Layer 8 of a small transformer language model trained on English Wikipedia (16 layers, counted from 0, width 128).
Take only the direct path to the model's output, skipping the later layers: a vector added to the residual stream pushes a token's score in proportion to its dot product with that token's output vector.

Output vectors of the tokens that the questions are about. A number n stands for (n - 500) times 0.0025.
"]": 429 419 596 492 524 560 666 550 430 518 435 621 575 605 544 511 538 514 584 522 395 483 437 626 339 260 489 502 776 619 622 531 216 603 423 674 309 544 536 479 439 261 537 366 287 534 556 575 489 543 408 431 425 469 390 624 500 495 361 558 352 519 399 412 530 741 444 341 634 149 382 718 408 517 603 522 374 487 484 620 441 469 656 256 435 327 620 270 471 497 229 647 562 415 311 677 409 652 701 490 467 393 686 465 594 826 365 491 435 667 738 508 485 357 307 295 488 825 519 506 464 473 651 486 639 296 524 430
" Argenteuil": 660 345 635 245 194 343 579 425 280 337 646 434 689 239 684 389 780 284 441 630 421 450 349 344 346 575 537 458 648 493 729 441 486 590 258 288 307 753 571 200 580 684 515 370 185 218 669 436 619 701 591 344 331 361 572 306 610 573 613 714 457 407 722 275 376 688 347 201 629 214 613 468 754 587 646 369 409 434 563 537 119 133 642 485 356 73 654 410 351 559 196 334 369 387 582 690 602 499 744 629 703 369 682 267 835 708 356 575 393 809 543 766 930 437 351 521 445 697 508 657 297 206 357 543 559 221 636 590
" own": 565 269 617 454 410 571 590 328 218 457 553 477 609 396 463 397 564 434 686 586 376 439 376 458 329 702 549 579 724 684 460 313 558 479 545 248 370 678 571 329 401 687 428 480 572 571 707 433 708 517 571 403 438 562 466 447 595 383 542 534 208 546 550 396 397 564 586 470 579 209 691 702 499 451 618 509 224 481 533 556 425 438 551 446 405 144 456 421 489 561 616 511 528 430 359 661 653 604 555 497 536 477 563 577 346 702 462 210 261 502 516 715 496 540 618 273 313 497 696 553 479 487 543 428 510 401 782 364
"called": 584 560 805 376 516 250 484 259 278 373 331 334 584 287 416 536 470 293 535 615 565 409 502 601 213 632 449 427 577 270 549 449 184 822 617 398 239 735 643 458 727 361 608 288 378 385 688 537 780 758 532 497 642 582 736 222 610 621 574 650 303 569 444 427 508 581 324 353 542 575 542 682 855 729 606 497 467 358 824 752 559 491 535 347 484 361 594 481 493 663 411 355 709 399 332 741 459 586 815 544 684 354 618 386 820 663 598 528 546 731 611 717 584 434 503 894 415 334 546 618 521 285 372 258 345 431 682 625
"lit": 421 559 630 423 473 334 721 457 643 385 544 663 557 335 447 510 727 416 536 351 405 684 342 471 592 380 559 403 518 452 617 506 389 737 579 536 305 579 557 354 748 616 449 622 427 323 607 386 559 509 391 341 295 357 622 590 566 368 536 650 446 516 619 410 649 438 320 304 631 458 657 510 277 458 441 606 375 486 547 609 573 436 693 455 524 509 533 478 440 445 556 522 401 485 547 414 350 366 578 471 454 378 622 517 401 619 465 707 370 482 732 575 483 649 506 587 483 467 555 633 278 406 518 593 493 495 366 576
" mater": 421 479 796 556 333 567 492 346 513 307 695 344 551 528 553 469 728 546 361 649 540 364 590 343 334 630 659 403 532 535 657 422 382 502 316 564 161 496 686 489 393 520 461 652 457 456 509 387 434 573 726 374 602 351 305 536 595 473 634 573 395 463 339 300 327 355 409 626 698 348 663 504 560 475 635 386 338 415 468 544 390 341 485 331 353 363 665 694 451 406 590 306 525 431 638 555 355 290 545 763 431 362 699 548 534 577 434 373 475 822 358 665 641 487 619 571 196 246 723 343 396 451 325 388 479 487 561 603
"ists": 624 588 690 271 450 464 306 529 597 457 582 407 508 366 699 392 483 571 406 605 376 464 609 382 445 355 570 492 826 548 543 545 573 587 410 384 250 831 415 309 383 435 548 471 420 552 522 617 711 573 557 508 243 682 515 630 466 497 542 384 631 588 652 483 466 579 541 415 571 488 545 230 455 577 436 338 419 503 567 324 488 333 343 435 386 466 554 508 527 413 454 692 418 356 493 415 796 540 376 424 704 602 526 526 793 688 316 374 564 587 709 491 570 460 545 319 669 595 322 579 525 358 564 461 263 489 546 344
"stead": 410 426 750 404 324 390 628 350 379 595 403 394 569 704 620 337 646 225 260 333 467 312 363 328 467 682 255 596 356 728 592 439 542 727 310 584 513 610 412 313 483 276 638 499 278 393 638 463 526 579 659 485 523 577 612 269 544 591 493 547 538 537 651 595 516 577 330 390 684 456 401 537 561 462 569 501 323 393 636 511 587 551 621 367 475 265 312 516 417 483 607 426 454 540 177 612 440 665 537 626 445 724 695 495 476 558 441 446 416 603 527 742 517 597 382 686 404 506 348 500 273 467 457 718 423 335 499 527
" of": 539 400 585 462 558 533 428 612 661 543 464 441 461 557 345 556 423 681 493 450 437 499 520 416 618 399 507 581 411 411 533 416 634 375 553 630 480 581 434 563 533 524 486 516 547 457 559 587 416 259 541 508 622 414 631 450 428 427 535 417 676 393 422 663 493 379 587 639 507 613 316 576 552 594 441 397 675 520 387 430 444 556 388 434 481 311 477 470 432 477 493 630 389 588 466 537 463 495 535 396 614 540 552 609 317 665 484 545 567 290 513 247 530 542 498 731 520 463 526 417 453 564 473 480 390 611 461 558
"towards": 519 536 438 515 389 499 573 279 290 241 706 333 634 411 425 486 491 446 628 465 323 685 478 562 557 568 461 350 689 592 823 472 535 914 274 518 452 739 484 617 434 614 434 633 602 299 466 480 420 542 732 331 488 562 541 25 663 499 475 644 476 396 617 478 569 809 499 475 638 823 418 434 552 275 466 586 532 512 756 318 380 301 773 463 278 136 378 555 382 420 502 471 369 341 520 384 461 529 565 852 593 260 592 324 593 723 477 458 424 352 408 581 509 553 390 348 692 467 635 733 418 329 330 412 483 265 708 563
"History": 383 357 756 454 475 453 653 396 516 600 368 457 607 423 581 318 473 439 303 596 328 473 262 578 472 414 642 455 777 644 794 540 502 633 532 370 604 434 573 362 437 463 525 509 591 460 436 528 532 490 435 404 588 347 345 356 352 452 498 531 489 299 667 565 477 534 656 471 476 456 510 366 800 439 743 371 474 460 441 484 293 410 448 487 453 416 568 405 369 329 500 516 532 457 431 662 489 251 667 534 607 519 686 460 595 459 415 324 446 628 513 503 563 549 612 607 633 683 464 532 333 328 477 583 444 426 558 657
"hood": 568 485 799 414 334 378 496 506 707 204 493 333 514 401 730 543 557 515 413 737 424 640 535 555 576 696 360 442 432 496 741 369 495 415 435 373 279 849 821 334 603 444 468 300 524 449 520 573 219 674 569 548 491 580 357 208 554 693 595 531 467 620 529 584 402 494 496 350 644 561 387 484 754 558 614 320 238 495 306 545 399 420 596 467 329 672 583 303 147 411 435 277 620 410 641 760 558 653 379 781 620 525 557 421 508 686 615 611 658 539 316 471 522 368 408 593 522 569 712 427 245 392 249 484 541 469 940 476
"witz": 474 489 572 396 414 225 594 470 558 323 476 453 510 371 654 446 653 356 478 697 442 432 307 496 524 473 481 526 652 487 531 488 632 688 373 418 501 542 450 596 553 791 507 630 300 554 679 427 606 627 524 250 530 705 642 378 408 612 676 616 612 354 407 552 632 597 290 251 550 316 537 748 672 555 485 355 234 482 500 400 471 489 491 272 553 453 726 577 456 495 599 437 488 315 594 653 434 436 402 547 437 379 713 616 565 642 355 560 360 707 815 689 542 378 482 643 455 438 359 681 438 283 513 416 685 311 564 390
"mic": 552 465 499 375 632 522 552 404 494 484 571 515 510 666 472 478 551 519 494 719 454 371 365 370 404 659 406 359 391 332 754 517 608 261 436 285 375 819 605 469 524 420 452 376 290 439 418 436 456 302 273 615 441 652 586 285 683 405 611 454 433 358 658 248 718 478 133 305 740 554 514 597 562 648 487 429 510 455 614 502 445 435 553 553 449 631 576 409 426 369 564 665 404 462 375 611 373 417 521 630 568 382 721 486 689 723 488 641 610 752 549 479 504 452 637 252 576 659 575 738 469 370 558 588 429 533 528 518
" Minister": 492 416 498 597 493 430 601 435 319 564 559 443 522 487 640 480 383 460 366 575 459 577 630 309 645 541 712 240 637 559 500 612 455 626 407 395 416 562 422 350 616 415 509 557 461 264 709 439 454 424 602 321 640 515 527 427 431 691 605 505 659 340 592 476 463 634 335 385 472 424 631 535 525 656 669 300 490 490 515 579 340 447 472 552 368 330 568 512 417 607 554 396 505 380 366 429 429 413 626 593 632 396 613 437 766 563 589 558 235 347 699 355 618 434 404 601 528 421 517 609 426 499 525 335 475 430 475 486
" practice": 532 647 623 603 508 629 490 488 524 399 600 591 585 484 481 307 448 394 434 538 300 462 407 505 406 640 507 474 368 517 452 417 592 506 480 578 405 531 554 380 593 423 513 361 512 588 630 477 436 529 483 498 535 650 462 438 633 490 459 702 492 503 587 611 522 640 646 402 589 493 553 405 558 488 638 366 442 468 604 558 338 443 602 529 492 322 399 448 523 583 474 307 566 488 462 724 335 452 607 527 593 510 621 528 507 762 393 623 373 584 443 680 592 538 456 526 350 338 628 430 413 522 521 542 479 545 460 493
"ologie": 561 558 749 333 523 609 477 318 594 557 521 487 546 489 486 258 616 298 336 724 521 402 506 367 504 482 499 389 442 657 680 612 487 472 567 506 332 697 703 214 475 532 496 457 637 448 687 429 677 473 536 486 511 440 390 571 488 353 496 483 563 403 642 348 656 549 362 507 618 527 385 608 513 342 416 436 346 508 584 623 310 510 544 619 373 197 708 504 479 698 172 626 449 346 268 684 550 540 616 514 543 554 752 501 733 652 283 601 536 744 700 686 666 444 457 693 416 643 539 628 522 267 361 573 365 530 497 367
"cer": 538 356 694 389 525 619 417 547 479 446 473 508 526 555 695 429 718 452 553 448 546 469 431 402 720 497 613 317 466 419 554 446 414 328 226 638 383 520 533 344 393 532 676 374 387 324 596 263 602 645 698 447 479 743 577 570 558 477 585 551 359 475 507 516 592 571 436 500 650 536 413 490 500 577 415 557 409 472 578 546 500 454 528 506 481 420 435 475 565 568 570 367 336 382 448 384 500 330 522 360 506 441 569 591 570 589 189 376 311 725 235 489 505 576 518 471 308 486 607 470 556 384 707 461 407 383 452 703
"tract": 407 509 607 268 411 560 665 549 396 461 464 617 583 433 528 248 529 487 510 504 572 493 517 363 526 487 465 643 398 457 503 447 612 452 247 538 505 475 767 378 546 359 815 389 675 299 504 504 457 478 519 547 188 388 674 481 736 374 525 453 521 401 545 569 508 607 584 462 629 410 515 308 563 649 531 506 525 426 466 549 505 474 611 749 419 462 405 578 548 590 545 541 401 600 499 389 709 320 662 612 686 414 460 404 659 442 557 595 496 713 762 627 505 498 642 608 321 728 469 545 511 421 404 612 506 298 660 566
"ified": 445 459 577 392 632 362 453 393 516 663 428 417 534 478 475 333 478 376 372 380 806 613 421 499 441 496 365 416 618 462 524 151 613 631 282 488 530 412 673 306 380 523 540 600 477 336 593 506 735 499 861 451 405 587 457 455 777 542 379 457 623 353 704 382 487 652 320 375 705 377 667 441 765 490 645 450 582 475 556 753 490 471 441 273 508 426 739 276 453 667 521 575 411 546 466 445 870 411 482 663 638 648 547 516 539 597 607 644 517 421 735 322 590 581 595 452 373 632 641 414 404 363 319 426 481 432 520 292
"3": 403 627 592 462 481 595 518 520 341 533 622 435 570 540 453 538 618 488 575 399 619 516 584 534 573 501 528 576 484 469 440 544 475 461 625 508 587 454 467 517 390 420 487 479 521 543 625 353 444 642 467 559 589 508 449 493 573 471 439 450 514 599 454 518 554 444 508 610 608 446 353 541 453 484 493 598 546 451 443 529 556 430 510 624 425 588 464 453 512 475 567 423 611 525 634 491 477 532 418 536 408 543 437 429 409 431 498 485 596 446 479 358 452 516 584 475 470 537 491 491 515 444 392 399 332 531 396 499
"action": 471 637 670 338 472 607 715 490 395 167 436 573 576 517 751 185 416 330 592 598 471 510 283 397 214 318 478 446 611 550 681 356 595 775 524 677 373 694 611 257 730 554 531 491 614 375 676 505 480 646 432 433 594 584 512 589 641 477 653 390 430 560 571 477 714 698 428 213 504 805 655 571 702 484 541 476 381 472 395 655 382 552 481 691 369 375 731 544 520 456 559 583 173 405 656 451 591 521 409 441 495 423 570 392 615 567 536 718 449 624 641 509 559 420 464 375 544 646 574 588 292 388 347 561 622 469 313 529

Each question shows what one neuron of this layer's MLP adds at an activation of 1. A number n stands for (n - 500) times 0.0026.

n95: 494 578 487 594 551 425 491 512 401 556 538 507 576 600 411 560 418 487 489 488 498 434 452 510 468 482 514 569 595 475 516 436 467 445 538 471 535 496 615 478 579 450 455 597 515 668 535 511 513 346 486 402 559 525 453 610 557 551 588 546 494 521 396 526 492 423 542 487 494 412 532 523 506 473 493 569 489 354 494 521 502 556 486 437 465 401 457 440 498 438 528 565 443 474 422 539 524 554 602 558 566 400 423 474 434 563 589 414 400 498 512 530 666 415 525 389 329 366 504 472 480 592 462 462 483 394 478 588
Which of these tokens does it push up most? " own"

n50: 419 455 441 562 431 486 494 633 568 452 487 553 663 519 474 459 602 573 362 567 419 452 487 482 554 484 536 562 532 571 422 427 534 499 528 511 393 570 526 499 511 597 384 554 376 472 520 547 500 498 384 459 506 461 530 423 535 453 468 566 553 586 492 474 442 553 392 477 452 635 517 569 530 537 465 423 426 504 418 466 450 470 368 542 485 598 411 513 562 403 442 569 465 470 497 561 484 532 536 447 437 503 477 503 425 553 598 471 417 562 677 478 579 511 496 546 481 486 420 601 357 545 553 473 433 565 415 571
Which of these tokens does it push down most? "ified"

n268: 493 518 398 381 588 399 506 530 587 555 476 474 510 421 508 571 444 532 506 552 521 507 572 310 505 458 523 476 478 447 459 615 562 445 502 641 470 419 467 501 441 431 603 604 602 551 514 509 483 570 527 467 484 487 603 466 471 476 479 443 402 572 458 436 483 626 556 474 520 425 593 403 431 538 435 434 360 517 383 555 550 457 525 457 553 438 523 522 496 442 415 558 499 492 475 443 543 437 516 598 526 501 462 461 608 382 349 529 458 665 402 519 496 423 421 649 418 550 392 456 598 556 545 416 499 492 425 524
Which of these tokens does it push up most? "tract"

n116: 568 628 488 470 582 474 494 545 577 556 477 504 409 538 468 486 536 489 418 500 494 517 511 548 470 484 485 564 510 511 418 601 475 454 484 428 420 635 515 580 553 534 681 508 544 530 565 569 404 495 533 634 342 461 518 328 485 396 576 452 463 467 514 566 477 428 478 610 363 521 582 550 442 465 582 490 558 551 451 447 519 494 449 497 516 544 507 552 474 461 402 423 542 491 444 451 533 372 458 439 556 473 569 496 461 698 581 445 571 426 492 396 474 586 557 483 562 529 396 539 585 635 516 503 412 496 457 557
Which three tokens does it push up most, strongest first? " of", "ists", "mic"

n73: 566 483 465 595 522 538 569 484 518 469 455 570 591 548 502 560 464 466 569 465 589 399 511 448 420 541 500 468 500 519 513 490 462 437 587 533 607 470 507 479 360 670 619 389 397 531 501 650 626 605 594 486 485 452 456 512 593 481 396 530 552 364 449 655 450 668 533 493 531 457 453 551 447 389 480 554 431 426 559 576 414 496 515 446 480 492 562 404 531 508 536 369 406 441 562 615 552 406 508 497 532 617 441 459 406 410 422 568 542 499 449 475 510 476 607 562 418 428 570 516 428 532 453 460 562 518 520 486
Which of these tokens does it push up most? "ified"

n300: 537 453 449 520 479 587 507 481 488 381 493 473 449 589 517 464 439 588 454 524 466 480 554 548 475 474 468 591 438 553 493 538 460 533 354 604 538 597 416 534 531 555 488 547 612 459 306 512 614 499 462 432 438 606 498 510 545 542 509 522 508 522 498 545 501 437 531 543 355 473 495 474 531 636 565 509 574 487 581 457 515 428 589 508 499 521 637 443 448 387 388 544 473 569 576 450 468 438 505 591 467 599 554 429 593 505 474 428 465 493 471 557 525 530 474 396 591 581 485 557 511 736 567 466 345 621 462 412
Which three tokens does it push up most, strongest first? "ists", "towards", "mic"

n166: 513 465 592 503 551 500 530 402 562 580 410 511 480 622 525 462 550 459 384 540 545 460 562 440 513 523 440 542 543 495 457 510 405 436 522 634 557 326 577 430 452 498 510 542 400 557 494 557 462 506 489 552 449 560 594 471 468 527 516 454 362 604 546 550 362 494 501 378 558 571 595 414 458 576 494 542 432 501 471 469 474 464 454 493 453 558 519 476 548 403 451 557 557 585 388 518 488 502 459 474 545 460 465 428 531 631 476 542 479 716 477 477 432 540 557 486 452 654 406 510 557 443 535 395 527 603 636 467
Which of these tokens does it push down most? "towards"

n15: 532 538 394 575 538 511 518 567 474 486 437 425 422 517 466 517 479 572 402 431 562 511 487 486 508 550 531 462 552 509 476 538 542 423 509 513 593 481 544 406 481 351 322 480 515 458 634 381 611 493 602 410 594 494 480 396 608 535 550 602 486 432 397 504 437 494 563 474 485 538 626 445 576 513 369 577 481 570 586 441 491 552 317 471 608 434 474 463 591 548 405 508 474 548 543 482 527 471 591 417 559 478 463 540 554 497 531 472 396 591 511 441 552 542 473 518 518 596 569 539 485 542 478 421 533 562 459 443
Which of these tokens does it push up most? "ified"

n87: 483 476 485 591 510 722 489 453 500 543 536 476 460 506 548 458 613 400 586 498 439 515 574 468 466 455 474 588 538 530 574 556 484 381 535 437 519 447 663 457 511 568 523 430 611 526 628 550 464 502 529 473 471 483 514 526 483 395 527 477 535 515 522 380 512 574 411 477 492 527 511 568 444 412 556 467 514 570 507 531 586 471 488 555 498 439 512 518 571 418 624 483 374 578 445 513 470 432 485 428 520 531 544 412 531 462 429 607 521 558 531 511 367 431 493 566 472 524 434 639 537 551 402 473 399 542 428 520
Which of these tokens does it push down most? "hood"

n93: 543 551 502 451 524 428 509 483 443 461 438 503 504 526 445 414 521 549 482 560 485 511 527 634 370 549 421 500 482 533 516 386 494 431 574 565 516 505 475 513 531 384 529 526 526 390 471 511 399 434 382 558 555 463 531 621 444 568 485 432 512 507 506 443 532 506 569 505 498 553 583 422 566 405 609 541 478 549 573 486 482 494 461 448 571 437 491 428 592 529 376 459 416 557 452 479 542 409 469 613 486 589 577 425 501 414 460 468 478 457 459 601 492 500 458 580 571 549 399 578 497 339 497 448 547 502 500 483
Which of these tokens does it push up most? "History"

n99: 582 572 552 594 284 547 471 601 381 652 426 525 588 471 500 586 620 527 490 502 489 526 534 559 559 620 504 611 403 443 497 404 569 552 474 468 468 515 458 491 436 509 630 487 401 449 420 581 634 553 520 499 542 431 562 507 483 593 498 482 467 431 429 508 498 413 548 566 518 480 394 415 526 525 604 565 376 568 506 612 449 514 523 540 412 622 638 513 449 403 582 369 515 467 498 547 498 559 502 497 477 480 417 604 474 483 468 525 578 390 529 582 556 362 601 576 554 529 532 394 517 371 489 477 540 495 631 464
Which two tokens does it push up most, strongest first? "hood", "called"

n269: 527 384 591 484 569 504 509 516 550 387 537 504 559 451 434 442 610 457 497 505 545 681 410 435 414 530 458 476 414 510 608 543 517 416 505 544 445 535 528 474 565 591 420 511 467 551 524 601 546 464 537 490 483 487 517 531 402 481 515 475 480 542 478 399 580 643 488 413 467 414 524 555 447 555 535 603 492 558 514 443 623 434 549 534 600 512 595 655 447 427 522 518 456 434 532 423 480 506 557 470 560 490 536 626 515 430 423 475 429 429 604 491 467 543 557 573 507 491 571 480 421 563 562 591 548 526 457 581
Which of these tokens does it push up most? "lit"

n44: 560 559 486 354 493 402 526 613 572 535 548 477 440 544 469 414 471 474 424 556 490 458 620 505 538 329 536 424 498 591 436 522 550 510 493 474 546 425 681 454 404 489 610 589 527 424 490 499 643 575 514 560 430 481 634 478 492 449 437 328 484 513 537 471 374 521 571 514 553 382 525 388 468 470 436 355 559 437 433 421 566 392 509 410 528 447 476 483 575 569 524 585 503 468 513 442 584 454 592 395 485 482 532 556 564 497 514 583 423 566 555 426 518 517 506 450 620 466 435 646 560 569 546 575 429 403 583 481
Which of these tokens does it push down most? "hood"

n289: 525 519 487 483 456 499 451 548 532 559 401 524 443 500 566 554 666 477 544 423 523 531 439 544 645 504 527 583 536 483 531 531 543 535 581 513 499 441 516 422 428 422 443 470 392 468 454 616 490 443 462 514 498 375 471 558 484 489 548 471 504 560 545 458 522 308 387 575 519 484 468 504 467 442 489 609 480 481 449 463 480 535 510 530 515 434 509 444 484 498 547 578 486 542 486 490 418 615 545 480 490 467 550 341 454 521 592 517 570 441 554 525 526 489 557 520 426 500 450 516 444 157 425 533 513 499 461 506
Which of these tokens does it push up most? "lit"

n13: 462 555 434 486 514 534 575 471 468 562 453 524 457 430 598 482 590 331 499 635 479 366 439 525 454 585 541 499 532 503 448 535 610 486 450 458 462 515 552 464 562 583 574 541 536 503 483 576 599 421 454 441 670 611 565 414 517 573 590 557 547 455 532 519 438 586 441 422 456 530 518 506 452 428 550 493 544 512 488 447 384 420 552 513 539 506 588 433 455 554 495 572 468 569 524 512 456 384 535 543 565 487 446 525 470 431 473 500 345 601 524 474 581 462 393 502 560 508 468 490 495 544 580 525 521 450 546 466
Which of these tokens does it push down most? "3"

n12: 533 413 537 524 518 437 576 540 588 626 510 510 430 464 579 549 570 402 494 544 416 599 454 475 453 632 357 617 366 546 445 498 534 420 442 479 578 654 406 574 573 493 640 583 481 518 527 465 492 443 554 567 496 462 558 482 575 394 512 540 532 412 537 496 483 584 489 509 395 613 363 532 531 563 425 536 503 522 422 452 473 600 558 379 490 392 467 394 402 464 584 449 470 425 566 480 567 584 438 578 634 509 461 539 546 553 538 461 528 591 408 523 516 392 391 540 405 463 434 380 510 545 517 453 370 460 464 495
Which three tokens does it push up most, strongest first? "stead", "hood", " of"

n318: 438 590 441 504 581 359 673 522 576 463 557 510 455 506 494 572 518 573 514 433 490 507 485 475 459 486 532 521 438 522 538 555 485 448 493 428 640 471 651 509 582 468 522 659 475 489 567 443 424 438 422 457 493 390 429 345 484 470 524 493 515 387 456 467 457 469 489 509 521 581 420 514 457 562 480 492 534 685 504 509 495 543 505 641 549 398 487 480 436 459 449 554 541 552 547 439 457 607 538 457 488 526 517 513 367 476 491 554 548 544 467 375 422 489 573 499 449 432 623 551 447 398 467 501 555 426 521 514
Which of these tokens does it push down most? "ists"

n288: 509 506 443 518 458 455 514 633 446 514 485 572 515 549 462 604 534 577 463 438 557 508 476 479 505 453 494 513 511 495 480 512 465 453 673 575 463 526 459 601 477 474 500 501 447 425 470 498 496 570 496 519 448 363 500 593 454 622 498 446 460 514 431 514 460 491 452 627 608 539 498 475 480 538 471 449 512 376 483 423 562 476 495 446 478 356 452 386 412 455 577 390 524 585 489 470 459 526 511 600 506 472 341 578 422 619 605 423 590 454 430 464 463 611 452 585 348 453 486 645 415 317 487 541 560 531 483 613
Which of these tokens does it push up most? " of"

n225: 453 465 445 511 545 472 548 527 527 498 526 512 560 488 528 526 531 552 448 583 472 583 559 568 532 458 303 462 397 339 497 494 519 523 384 452 497 520 520 450 528 502 497 555 581 609 402 548 443 542 463 534 411 539 501 376 553 490 426 443 551 504 573 505 447 410 515 562 483 610 534 412 575 474 542 451 493 553 475 466 558 414 543 518 416 620 556 531 526 516 476 641 544 517 524 592 520 452 334 496 504 443 431 501 427 383 510 458 578 542 395 567 621 455 545 582 539 492 632 553 443 538 541 580 501 492 475 509
Which of these tokens does it push up most? "hood"

n162: 404 503 413 533 469 604 364 519 577 561 453 496 725 502 554 513 571 486 517 370 561 499 508 466 559 456 550 445 513 455 461 450 485 498 498 581 471 523 506 505 487 541 531 519 423 424 481 443 351 548 515 408 406 565 414 500 548 519 511 472 594 435 464 556 617 486 525 534 593 571 455 578 492 446 469 484 384 557 491 459 498 449 489 514 421 381 486 625 618 593 614 508 452 506 490 512 548 548 533 375 468 560 510 490 565 503 617 533 407 529 369 368 577 508 561 451 393 601 507 396 489 516 578 462 354 435 520 525
Which of these tokens does it push down most? "called"

n139: 527 459 520 571 562 550 360 482 472 499 462 590 477 491 516 536 555 525 453 433 468 563 584 514 583 467 470 539 566 531 501 556 418 458 628 547 622 516 571 562 600 426 474 535 434 533 571 500 534 489 493 400 604 437 543 475 447 515 568 556 551 528 439 503 548 392 491 555 561 497 402 494 484 480 533 544 530 642 435 460 410 568 482 439 369 434 483 467 563 441 508 692 419 582 525 452 536 464 559 496 514 556 423 583 444 562 478 497 432 559 509 443 487 509 542 461 420 458 485 620 493 375 455 512 577 513 441 496
Which of these tokens does it push up most? " of"

n286: 285 506 511 480 506 516 481 463 546 424 541 404 526 532 306 525 509 623 541 595 562 420 428 475 736 620 448 486 452 576 493 467 481 455 449 509 535 483 485 580 535 471 516 514 491 459 513 496 384 518 477 401 477 433 427 495 508 383 380 465 479 459 574 591 568 521 415 527 548 514 415 484 499 470 560 545 567 528 325 575 565 543 517 477 443 379 317 498 598 372 466 433 550 489 470 551 533 482 465 537 552 543 523 421 442 375 451 467 658 558 512 569 421 522 458 438 434 382 482 465 547 408 628 619 503 397 512 522
Which of these tokens does it push up most? "stead"

n175: 564 439 464 455 570 537 486 382 589 526 564 530 443 509 549 363 463 530 427 426 479 475 592 487 471 541 574 540 408 632 554 371 538 399 536 580 429 451 393 470 607 604 518 574 528 502 599 444 482 514 536 416 585 530 478 460 421 530 494 496 488 523 333 465 454 486 421 478 460 582 658 553 483 506 515 624 473 548 463 463 519 543 665 434 532 447 506 648 426 326 341 437 499 621 368 496 499 444 546 599 465 527 521 470 441 492 531 528 530 453 421 461 524 461 550 519 535 515 514 577 513 409 558 462 451 445 442 531
Which of these tokens does it push up most? " mater"

n57: 517 548 428 460 680 516 594 446 488 477 482 551 544 463 485 531 649 473 508 513 460 429 489 580 551 436 453 550 548 518 602 411 520 441 517 582 494 449 477 396 416 420 588 434 523 464 387 564 547 421 601 532 548 404 455 668 475 371 634 480 566 586 355 583 476 567 485 415 429 354 472 402 405 483 439 577 539 387 515 555 554 509 545 559 514 422 492 477 449 491 510 459 414 510 390 452 537 526 578 522 477 553 603 513 554 507 575 482 426 484 554 522 451 511 543 516 445 459 393 444 349 496 532 529 592 526 335 473
Which of these tokens does it push up most? "]"

n179: 476 526 496 487 434 594 422 528 546 553 535 553 435 479 497 509 497 515 547 482 507 523 486 629 646 408 539 616 480 478 581 511 457 421 509 477 432 602 557 537 442 469 449 501 515 536 528 534 551 450 511 386 575 525 413 536 460 411 531 461 507 601 473 564 496 452 436 608 583 454 375 431 520 512 477 429 490 447 411 418 537 476 553 460 390 437 412 537 522 418 520 567 457 656 457 515 625 595 453 481 473 554 522 491 457 577 408 526 519 609 483 566 585 543 458 392 517 484 508 423 478 488 456 430 470 381 464 554
Which of these tokens does it push up most? "ists"

n92: 558 529 560 530 511 543 494 517 439 430 500 601 590 499 506 493 687 367 650 498 548 609 548 498 333 380 439 424 569 417 475 416 492 538 596 564 458 557 460 497 514 467 578 466 505 545 481 660 553 480 482 577 457 527 452 631 505 455 417 637 457 449 575 470 404 492 475 514 561 492 471 573 539 521 508 484 513 421 488 489 340 402 479 470 457 572 647 569 429 542 473 437 416 550 562 470 582 443 437 471 518 450 483 553 506 443 474 443 421 536 465 372 480 533 637 454 525 419 503 433 499 469 520 561 412 398 462 466
Which of these tokens does it push up most? "action"

n234: 376 493 564 594 583 372 548 551 603 520 463 466 534 490 554 569 506 590 501 531 525 520 485 505 477 471 545 477 467 446 458 462 683 464 439 625 468 563 457 509 456 616 417 400 529 551 434 438 469 591 482 496 599 595 505 391 452 430 423 523 489 522 434 504 628 480 413 419 460 516 514 594 433 578 476 559 482 421 447 498 466 402 422 369 453 565 616 577 547 435 582 491 499 569 417 404 515 553 615 544 413 481 387 618 479 666 513 424 432 436 500 495 467 426 568 548 506 491 466 562 524 493 420 481 525 511 446 492
Which of these tokens does it push up most? "witz"

n241: 423 572 526 297 396 571 387 449 549 553 499 640 455 433 520 477 466 501 559 558 455 553 437 505 601 505 477 561 629 474 462 458 537 530 476 548 555 498 567 554 474 542 435 578 437 380 479 533 447 551 487 509 568 467 492 318 375 468 582 543 533 542 455 440 713 494 476 444 504 395 580 543 608 455 589 557 491 429 551 451 456 384 594 466 604 511 446 540 529 481 462 565 461 532 514 507 463 484 474 530 358 545 523 478 435 454 515 494 447 500 447 536 487 550 453 538 604 553 500 441 449 489 609 454 475 546 471 450
Which of these tokens does it push up most? "witz"

n109: 420 497 459 525 501 455 577 448 550 561 485 625 453 631 540 461 500 353 492 619 560 409 464 491 543 501 416 494 472 594 420 572 532 628 495 443 548 503 528 435 505 400 520 449 589 561 430 482 519 441 506 335 500 577 562 459 477 574 464 399 570 569 585 432 522 551 468 441 525 488 528 525 505 509 436 529 598 465 390 464 456 556 343 445 426 469 542 445 368 521 554 480 452 502 502 589 517 578 408 420 471 488 362 545 388 374 527 439 499 502 528 604 501 453 525 484 481 580 407 501 486 391 520 604 376 553 522 484
Which of these tokens does it push down most? " mater"

n60: 487 442 520 372 503 493 540 393 508 414 542 424 529 414 569 533 437 529 535 444 488 489 616 469 548 524 518 499 453 526 530 479 433 522 634 515 468 441 444 537 532 434 405 479 564 469 471 479 514 451 441 569 559 486 521 523 463 368 500 421 651 492 469 561 554 317 581 561 650 589 543 639 433 490 422 572 539 413 528 578 524 529 469 492 554 452 497 739 598 419 428 414 438 505 573 559 531 523 387 462 452 612 568 480 545 724 447 514 536 472 471 432 493 495 325 470 424 497 519 489 493 512 438 567 450 495 494 438
Which two tokens does it push up most, strongest first? " of", "ologie"

n160: 528 455 600 423 535 486 511 483 482 533 526 550 532 587 436 419 478 444 466 463 418 436 458 535 510 390 582 402 489 415 470 361 434 396 456 490 326 464 528 496 410 495 455 523 610 538 462 482 528 556 473 497 606 488 432 492 667 514 500 607 435 507 501 535 414 475 459 543 532 483 468 454 487 544 423 444 528 569 527 553 527 443 493 406 410 409 598 574 469 486 431 542 487 414 468 506 520 487 585 527 578 477 445 532 441 411 494 467 520 593 545 429 562 616 432 561 553 554 524 443 421 404 525 456 577 548 558 491
Which of these tokens does it push up most? " mater"

n205: 563 522 448 407 485 382 628 516 472 448 537 344 335 412 484 541 405 502 508 459 450 449 548 532 519 551 425 594 495 509 545 491 498 546 472 502 455 506 474 541 466 437 482 441 337 482 498 481 494 533 481 498 576 450 566 520 510 448 453 607 466 521 493 511 564 460 535 480 517 557 516 642 489 489 430 475 592 500 483 491 495 573 418 449 529 429 560 417 570 476 485 579 468 519 518 551 495 323 631 581 417 393 473 457 375 563 360 489 515 469 459 518 557 506 419 508 532 507 535 471 436 416 558 434 457 445 504 485
Which of these tokens does it push down most? "tract"